Layer 4 of a small transformer language model trained on English Wikipedia (13 layers, counted from 0, width 96).
A neuron's activation on a vector x is GELU(gate . x) times (in . x), where the dot is the dot product.
The model reads these tokens: "\n" "W" "rit" "er" " B" "ran" "n" "on" " Br" "ag" "a" " s" "aw" " \"" "D" "ist" "ant" " Or" "ig" "in"

The vector x that enters this layer's MLP at each token. A number n stands for (n - 500) times 0.0078.
0 "\n": 521,306,704,378,351,493,247,339,414,548,622,468,432,757,651,607,816,596,623,483,566,482,579,587,282,537,419,677,410,921,453,336,440,460,598,701,408,618,605,482,410,471,456,626,345,548,762,402,621,638,493,794,333,529,519,276,468,577,573,492,478,538,571,439,368,588,488,509,333,409,385,487,567,524,553,566,424,516,572,629,683,490,495,447,506,679,527,477,620,517,575,637,623,502,611,446
1 "W": 541,392,635,398,455,537,395,372,222,433,680,569,570,695,569,740,421,494,682,408,480,453,265,465,326,449,455,637,489,836,484,252,421,558,442,602,402,511,471,599,501,432,637,621,474,480,530,512,672,665,678,620,416,483,210,334,338,689,813,759,533,548,477,544,279,623,654,501,502,518,331,577,669,529,480,556,409,388,368,583,562,412,497,539,532,479,665,513,620,575,522,563,551,405,577,662
2 "rit": 468,291,768,516,330,588,475,363,394,623,486,412,749,656,492,712,388,603,498,395,468,626,613,786,454,636,481,505,545,649,538,386,391,587,573,617,430,292,456,689,312,231,550,665,543,529,701,601,394,669,590,633,368,515,339,349,469,663,545,558,557,603,421,488,263,537,547,353,616,376,655,304,610,602,433,392,417,475,455,531,403,507,327,567,533,372,670,639,645,541,538,436,602,604,370,663
3 "er": 561,329,514,253,417,546,387,619,357,579,743,361,567,482,344,727,574,396,767,420,405,588,552,708,277,543,544,447,577,644,509,311,222,669,499,586,309,385,489,357,468,430,695,521,470,560,617,542,431,588,490,693,493,552,490,349,641,503,649,621,607,407,404,338,490,423,593,500,533,515,421,433,438,427,547,435,512,610,475,629,528,517,376,746,492,603,532,756,674,606,423,400,633,754,203,371
4 " B": 497,324,716,359,291,462,370,275,232,571,640,531,543,454,604,889,427,534,684,457,502,497,261,544,335,499,334,488,510,783,537,446,350,496,508,641,447,442,660,458,418,309,298,701,448,614,541,408,709,467,501,601,490,320,382,434,354,715,483,611,614,543,409,505,356,466,506,439,517,479,352,615,608,610,483,383,338,483,488,549,594,503,421,648,555,415,652,546,577,508,269,361,695,548,645,540
5 "ran": 387,330,601,355,93,469,535,505,274,642,600,341,659,627,391,574,505,352,606,425,437,547,446,575,373,739,241,557,566,467,437,394,406,619,388,423,393,399,484,452,490,390,342,487,469,611,541,612,388,586,378,570,284,765,374,406,581,629,532,471,490,484,208,397,437,587,342,563,517,530,416,557,439,610,228,491,519,487,455,531,241,489,313,424,400,626,636,657,452,443,426,375,476,757,332,604
6 "n": 308,684,431,274,351,597,326,506,298,760,577,350,528,558,402,647,460,396,700,646,310,505,451,786,433,629,566,476,361,552,428,209,311,704,549,224,392,255,514,346,420,394,623,539,422,459,554,483,397,572,399,720,216,525,443,444,599,437,336,548,515,431,354,581,392,532,621,402,525,478,497,417,424,580,657,557,557,536,634,673,447,421,425,452,480,491,436,572,536,419,578,285,643,505,489,500
7 "on": 440,575,456,306,299,363,183,297,440,707,709,321,551,556,494,612,271,574,549,372,382,527,373,765,245,476,531,370,404,567,591,301,256,633,348,292,450,362,604,341,618,493,301,553,391,397,568,640,446,620,338,561,413,623,452,476,578,621,707,390,562,373,417,568,387,512,436,481,514,541,554,545,437,399,541,637,490,594,575,759,404,311,502,583,466,503,394,712,496,526,529,505,769,498,430,411
8 " Br": 541,380,640,412,285,479,308,233,303,521,553,618,566,444,631,786,389,412,837,627,407,545,263,438,401,682,295,499,646,609,421,426,405,630,564,533,516,434,508,402,462,347,277,565,505,451,560,250,749,663,460,550,473,490,456,381,536,691,459,604,614,483,420,558,442,507,401,523,596,542,343,617,627,641,531,566,492,496,476,709,514,657,270,584,486,471,606,599,581,486,536,287,602,524,784,733
9 "ag": 470,429,559,482,457,613,606,426,384,689,613,552,649,443,628,606,634,450,564,483,564,676,462,834,281,672,355,376,549,340,461,348,323,692,457,335,482,392,662,346,330,423,372,736,365,546,515,392,496,528,702,641,473,833,381,389,386,624,547,503,662,406,545,426,352,508,522,359,579,536,392,488,361,500,407,580,490,625,424,665,452,468,452,452,465,477,473,680,567,584,549,298,813,640,722,507
10 "a": 391,557,656,368,399,455,442,510,256,496,634,331,313,541,548,602,341,514,684,481,521,499,479,647,290,641,482,546,596,491,513,211,285,545,379,610,340,252,730,348,501,499,247,677,381,418,374,490,595,494,458,621,353,638,537,426,575,572,575,320,467,437,473,552,493,632,436,430,489,510,445,457,240,579,576,666,450,660,386,592,616,286,311,614,410,720,455,624,553,446,574,242,675,514,491,312
11 " s": 553,389,679,441,357,678,456,291,390,640,357,450,262,581,572,569,585,601,677,593,538,361,317,571,371,577,392,723,393,604,577,240,349,587,535,530,412,441,764,604,546,408,506,646,461,545,574,310,558,363,493,741,343,479,285,161,377,508,516,632,556,511,366,657,352,301,602,560,385,506,424,527,356,393,436,616,327,492,553,572,669,488,349,574,489,569,551,556,588,543,444,440,569,516,506,572
12 "aw": 430,430,628,315,339,436,625,409,350,479,595,389,501,711,592,526,570,618,504,534,460,630,377,545,208,719,357,591,708,379,529,402,522,564,568,597,307,348,525,398,608,390,407,428,300,446,549,417,415,565,790,860,550,511,436,339,443,560,489,741,539,195,434,285,292,623,614,336,466,424,426,449,486,517,394,579,499,455,450,684,449,475,506,365,451,529,596,718,639,431,668,540,438,527,454,651
13 " \"": 635,431,538,173,294,560,192,485,495,503,654,337,303,492,549,635,537,459,556,725,430,549,344,618,334,500,504,690,373,839,568,380,269,345,481,570,347,544,560,478,368,482,498,531,633,641,632,490,377,491,482,740,383,438,400,365,542,559,403,448,641,629,458,329,330,430,672,584,244,521,452,346,689,511,442,506,393,624,582,546,658,501,453,592,435,463,584,724,533,622,484,375,479,492,568,734
14 "D": 606,302,605,406,282,516,294,277,350,584,618,457,395,607,522,681,475,621,569,491,469,476,214,703,481,492,448,669,427,736,604,205,389,541,466,631,518,483,322,621,425,451,394,755,515,286,554,462,576,534,528,626,347,395,389,314,434,668,553,726,501,680,334,452,271,535,465,460,548,578,397,788,532,528,516,381,414,516,558,585,529,510,449,526,517,347,696,536,428,470,328,644,541,535,698,527
15 "ist": 550,379,681,103,360,578,601,240,481,780,656,527,427,542,400,459,735,318,467,523,389,470,379,716,459,521,376,625,678,693,530,353,521,628,490,469,459,437,444,477,489,333,495,601,314,294,700,482,247,555,484,713,308,524,497,422,672,530,321,513,622,452,180,490,414,436,686,564,434,535,541,599,403,453,598,427,519,404,505,482,420,346,442,624,433,371,466,635,395,589,724,475,618,689,477,590
16 "ant": 344,504,723,420,227,583,246,482,500,457,767,457,525,549,472,486,374,520,464,299,572,519,669,827,276,583,350,477,437,709,594,286,315,540,384,253,493,330,629,509,503,431,522,652,446,307,511,594,491,588,643,610,554,539,627,446,401,570,505,694,562,293,28,615,358,501,613,515,426,459,315,613,443,495,336,587,586,485,580,599,491,503,380,615,508,564,509,623,461,603,539,517,615,631,480,503
17 " Or": 549,382,653,541,269,551,190,314,517,646,580,368,474,584,437,559,358,506,674,519,415,456,540,632,394,654,324,479,459,723,459,344,331,645,712,605,318,454,479,426,322,326,344,618,448,363,454,300,612,692,521,512,496,265,606,491,433,490,367,759,572,555,118,568,558,444,757,642,575,446,655,531,644,519,327,559,518,442,466,697,581,714,386,588,576,505,572,556,601,571,363,531,427,624,776,504
18 "ig": 572,461,568,560,262,378,484,401,422,611,536,382,565,736,495,356,817,451,416,455,494,433,360,709,323,594,344,610,575,565,606,370,288,598,599,437,531,279,461,415,391,487,302,561,377,482,441,464,380,686,570,752,434,279,680,433,630,580,590,582,562,538,264,710,482,461,558,402,428,403,458,525,464,609,385,564,602,724,376,756,582,468,300,548,336,567,661,727,414,545,371,543,617,701,390,577
19 "in": 540,490,546,484,210,607,416,397,430,550,631,344,427,513,569,665,592,549,519,545,411,561,349,689,274,618,491,623,460,672,633,330,421,641,329,649,548,235,392,231,501,583,170,482,338,607,641,519,448,620,454,741,228,521,635,478,630,622,572,542,619,293,462,555,424,426,424,536,490,417,594,488,442,350,506,523,491,784,394,626,340,623,479,617,347,557,443,685,488,606,516,488,628,620,338,455

Each question shows the input weights of one neuron of the MLP. A number n stands for (n - 500) times 0.0019.

n187 gate: 589,535,533,604,497,577,473,456,424,402,519,461,524,505,558,547,474,604,569,599,486,500,392,444,402,476,628,431,545,292,313,518,416,487,579,472,432,484,591,570,500,459,679,581,696,459,487,552,679,391,441,423,411,365,536,428,492,511,529,707,450,372,729,593,470,551,662,426,415,540,487,623,393,449,471,508,446,476,586,482,479,435,557,510,534,363,466,489,392,659,565,368,508,386,306,546
n187 in: 561,417,644,402,479,621,455,442,320,482,517,577,585,563,470,365,317,690,459,531,454,489,492,649,526,383,517,522,533,540,454,634,519,472,494,405,481,628,624,614,506,350,604,464,527,413,387,477,708,413,347,483,389,405,385,497,422,399,557,517,153,506,503,606,425,529,377,455,489,678,559,578,486,473,497,596,412,497,429,508,583,454,546,649,566,436,607,371,497,549,535,466,512,486,418,570
On which two tokens does it fire most, strongest first? 1 "W", 11 " s"

n188 gate: 577,469,410,508,384,440,584,373,523,427,577,542,421,495,493,406,510,558,529,379,521,585,488,363,505,403,428,296,388,449,553,502,652,572,518,620,584,597,428,554,744,389,634,584,430,519,682,508,520,561,423,357,549,461,421,439,495,419,664,500,621,485,510,625,474,507,558,535,551,572,460,444,574,563,450,409,625,403,493,599,431,417,517,460,502,428,446,567,558,512,383,515,353,546,524,404
n188 in: 592,518,605,561,558,756,525,447,454,625,528,527,482,390,560,411,506,554,654,603,321,660,471,579,355,515,470,479,578,396,587,356,314,419,318,529,568,478,271,553,626,469,515,473,371,588,447,491,626,485,422,267,592,494,467,579,681,445,382,566,460,432,485,401,416,390,612,705,362,497,542,500,396,378,491,307,387,350,482,422,464,462,429,420,497,563,417,333,485,613,330,482,407,581,583,506
On which token does it fire most? 0 "\n"

n27 gate: 607,572,483,478,434,460,650,393,609,531,491,517,439,471,552,471,545,414,457,444,578,415,406,381,542,561,320,645,371,329,537,661,526,354,512,491,375,485,430,477,539,552,349,625,569,320,520,524,750,318,477,423,681,524,561,420,226,470,598,476,321,470,331,421,439,548,468,526,437,315,476,548,448,449,412,654,563,444,471,567,520,552,385,628,500,509,613,614,423,483,423,497,573,651,352,381
n27 in: 492,430,622,433,411,775,573,275,383,522,535,531,483,452,514,435,533,614,586,408,377,489,442,448,532,551,517,477,347,474,426,729,562,520,582,503,686,523,489,447,593,594,457,478,583,489,481,408,520,377,478,463,462,609,590,340,454,471,609,426,319,339,485,514,559,541,489,500,528,494,500,320,486,429,593,548,381,671,542,616,542,461,520,610,557,443,697,637,342,444,456,558,583,779,535,420
On which two tokens does it fire most, strongest first? 11 " s", 18 "ig"

n167 gate: 495,486,398,338,563,643,314,649,386,463,455,612,421,421,519,486,399,539,486,483,452,436,522,629,463,506,456,497,316,508,529,687,541,426,474,532,617,395,574,532,508,526,425,317,476,632,623,529,248,457,516,416,440,506,571,623,356,408,497,520,497,614,380,577,586,471,444,641,646,547,422,393,418,588,423,620,283,575,576,615,497,541,492,560,573,368,563,537,594,658,411,477,557,560,392,481
n167 in: 683,577,616,423,578,443,590,486,463,589,634,418,731,443,555,464,460,433,497,422,791,594,538,536,509,478,418,414,470,616,425,595,467,373,551,522,497,545,544,676,480,523,483,451,405,487,422,399,707,620,487,447,398,385,628,637,394,623,533,494,384,309,497,547,428,492,486,453,419,583,584,481,467,553,290,508,551,517,333,508,582,516,571,357,538,624,566,437,511,448,584,571,592,369,403,505
On which token does it fire most? 16 "ant"

n38 gate: 492,406,616,532,488,559,552,475,403,559,486,350,460,401,428,508,477,543,630,418,394,490,658,511,486,648,420,527,376,439,555,714,454,446,467,460,575,456,340,474,536,472,489,684,538,524,550,266,464,521,471,429,661,225,580,458,554,527,508,385,487,475,606,519,528,529,579,511,497,538,413,343,580,448,696,564,423,613,404,669,521,458,521,455,517,457,660,456,461,644,431,398,589,428,585,372
n38 in: 612,514,326,406,554,693,489,384,330,558,410,350,379,468,402,542,487,390,578,352,478,521,637,451,410,513,479,588,521,519,549,537,466,405,481,469,492,298,579,318,622,544,451,574,689,591,611,458,492,534,533,473,566,431,547,684,543,487,448,414,386,445,475,513,384,497,492,657,453,447,331,329,553,551,468,600,522,479,340,571,569,542,477,455,457,295,618,478,458,463,500,454,569,508,467,479
On which three tokens does it fire most, strongest first? 4 " B", 8 " Br", 10 "a"

n77 gate: 443,506,396,537,323,592,626,611,429,407,607,422,372,413,403,500,399,383,467,497,477,381,644,465,335,371,275,452,503,455,524,577,478,352,536,654,488,448,431,478,474,451,369,637,452,638,589,520,555,553,448,376,604,582,774,543,570,662,305,687,632,571,520,617,582,364,468,282,713,522,633,567,512,302,525,425,487,566,519,312,459,500,689,506,603,409,509,587,518,435,697,551,520,448,545,415
n77 in: 503,535,572,467,421,573,350,302,588,363,588,561,390,761,436,552,479,596,410,370,551,438,587,674,519,623,406,290,509,544,515,497,622,579,484,614,558,494,506,575,350,319,463,418,490,778,521,635,576,301,592,447,513,309,343,521,568,410,467,574,570,544,630,525,385,515,500,540,572,629,608,604,479,553,665,448,484,654,512,351,652,632,605,457,508,448,433,519,650,582,638,456,341,525,555,565
On which token does it fire most? 17 " Or"

n154 gate: 472,571,572,602,403,519,438,403,544,467,653,463,589,531,492,421,618,415,525,484,555,485,389,527,481,397,702,476,558,470,610,617,331,439,535,422,448,500,393,451,459,604,621,379,500,541,397,417,451,304,380,447,372,423,450,539,473,580,503,600,503,372,429,593,616,408,305,399,780,476,484,634,565,490,653,461,565,524,476,368,605,580,529,450,454,428,542,484,526,542,464,454,352,380,487,477
n154 in: 424,487,635,527,497,457,461,552,571,413,669,303,338,319,447,712,546,481,414,341,422,576,479,484,484,610,500,595,440,413,460,522,519,657,506,426,597,561,407,469,442,425,465,500,592,454,512,539,474,587,445,567,594,398,267,488,582,561,342,477,452,494,337,601,425,415,823,424,543,412,602,472,307,360,663,668,433,550,438,431,537,660,358,675,571,302,497,487,411,634,374,677,412,302,500,454
On which token does it fire most? 14 "D"

n23 gate: 435,512,470,542,555,547,419,435,398,675,351,587,520,615,610,489,547,649,548,468,310,412,594,546,512,619,379,500,341,459,508,525,384,458,713,481,551,666,542,428,619,503,359,388,537,348,478,672,590,436,379,623,637,456,508,569,471,540,556,438,400,573,647,583,503,300,351,343,556,418,503,428,396,341,542,531,546,435,522,568,430,400,455,466,472,452,537,658,486,590,397,300,465,506,349,481
n23 in: 495,462,625,533,712,671,526,565,439,438,503,430,576,745,382,486,594,414,482,483,459,506,528,465,588,574,348,489,781,500,550,450,435,486,623,450,382,474,430,525,439,409,621,472,380,650,472,438,409,651,621,471,518,530,579,602,494,474,405,645,519,576,512,514,441,481,354,409,617,588,428,566,567,538,336,624,500,546,441,359,508,575,626,508,459,477,568,480,619,250,453,674,532,679,606,459
On which token does it fire most? 18 "ig"

n22 gate: 700,615,580,506,459,588,620,517,328,258,576,546,486,568,465,410,473,464,494,384,579,412,551,433,556,473,427,508,634,562,540,398,505,525,582,583,554,689,492,457,506,472,619,486,355,484,476,463,430,613,452,525,539,591,386,415,467,625,465,340,474,571,602,527,597,447,467,486,479,568,605,401,589,765,645,614,671,429,465,467,375,527,557,418,527,714,448,661,390,508,428,402,446,554,490,492
n22 in: 604,439,402,578,403,582,478,537,374,619,620,392,543,446,427,581,597,434,674,514,469,482,439,354,718,701,511,533,503,483,508,481,546,462,436,388,414,441,540,298,492,438,428,589,562,614,444,426,500,698,566,533,668,494,567,471,380,563,487,520,521,214,475,473,514,529,440,429,527,378,604,407,411,503,595,578,572,620,610,332,516,399,479,497,591,565,575,561,431,562,497,555,367,494,591,366
On which token does it fire most, and how strongly? 5 "ran", at about 1.8

n82 gate: 473,421,410,486,575,441,458,521,466,510,524,472,332,635,452,520,527,604,632,329,436,570,357,393,455,521,271,440,438,503,530,561,580,449,508,455,553,553,490,465,574,524,362,632,442,505,432,503,561,616,413,529,635,626,650,493,666,360,662,500,549,423,569,546,497,510,495,500,568,490,487,633,376,378,546,515,547,243,566,676,497,450,485,452,488,407,543,505,475,444,500,602,364,458,427,587
n82 in: 382,503,447,561,593,505,444,443,414,440,438,606,339,678,464,583,540,550,462,455,578,573,459,410,414,581,479,503,477,575,535,459,482,412,664,526,430,436,397,579,479,587,648,678,331,648,551,486,527,454,444,389,521,552,735,439,542,365,513,552,530,317,562,518,704,289,461,471,607,497,339,500,407,513,516,596,585,453,474,508,495,449,438,446,467,633,513,409,503,441,354,391,481,513,420,487
On which token does it fire most? 0 "\n"

n43 gate: 445,399,392,618,497,533,429,538,540,564,398,424,505,486,419,576,393,519,596,578,453,596,498,556,587,512,476,570,440,618,500,519,344,442,498,401,483,604,479,604,586,480,412,378,526,472,528,578,478,441,656,454,354,299,567,460,612,588,505,442,596,537,614,587,340,558,403,428,363,466,570,427,481,509,284,531,522,570,555,543,479,354,441,555,498,457,631,505,467,569,538,507,502,567,417,363
n43 in: 569,574,411,543,587,622,371,411,569,574,390,399,335,635,561,561,588,349,388,465,448,547,388,334,470,623,561,457,492,481,536,513,569,487,528,531,455,643,556,497,413,447,641,540,526,536,443,640,602,405,663,670,596,453,360,531,621,511,503,520,732,398,492,454,511,608,543,481,458,567,678,581,402,451,639,500,705,457,558,705,481,387,489,423,478,441,495,500,469,460,387,497,531,442,490,469
On which token does it fire most, and how strongly? 13 " \"", at about 2.1

n159 gate: 655,453,337,563,578,464,536,444,345,436,533,527,513,564,481,380,617,546,424,519,544,503,531,582,644,307,652,543,594,602,589,632,527,433,439,561,468,489,473,605,473,559,710,540,428,628,497,525,514,455,578,448,334,606,529,408,568,478,352,480,638,591,345,654,486,448,449,424,337,597,630,552,473,521,387,569,577,513,434,551,423,492,297,492,617,602,524,594,492,545,621,338,492,492,564,474
n159 in: 642,465,708,624,594,459,468,335,505,385,394,542,416,547,505,401,630,535,519,638,429,538,348,398,402,381,620,330,447,530,449,547,479,568,546,453,555,495,461,634,554,306,594,508,545,592,374,525,592,560,564,670,421,401,549,592,550,420,453,522,553,413,530,542,464,492,484,437,410,529,665,438,479,472,521,565,591,371,424,479,521,454,526,299,455,524,597,717,474,581,487,621,426,538,440,571
On which token does it fire most? 18 "ig"

n24 gate: 579,382,544,625,402,384,565,511,467,449,604,593,590,315,661,468,485,645,539,489,648,497,547,562,453,388,296,392,702,448,474,534,452,556,434,432,508,390,616,490,451,450,486,426,373,464,505,461,426,581,531,559,368,489,645,552,581,379,387,369,584,588,696,505,555,559,473,369,477,385,540,458,468,487,511,455,511,393,516,288,727,471,495,526,534,492,495,429,617,463,570,511,370,382,553,500
n24 in: 531,635,657,456,788,512,413,332,582,511,183,512,453,506,576,494,310,506,318,402,633,443,586,527,576,497,433,456,430,359,329,506,547,310,699,342,424,593,401,618,506,457,482,738,462,566,469,374,560,566,511,316,367,628,457,446,411,461,471,534,553,588,591,556,558,466,571,500,517,471,420,529,485,480,608,581,497,438,465,509,509,451,431,532,535,488,631,536,523,631,428,383,643,639,534,577
On which token does it fire most, and how strongly? 9 "ag", at about 1.3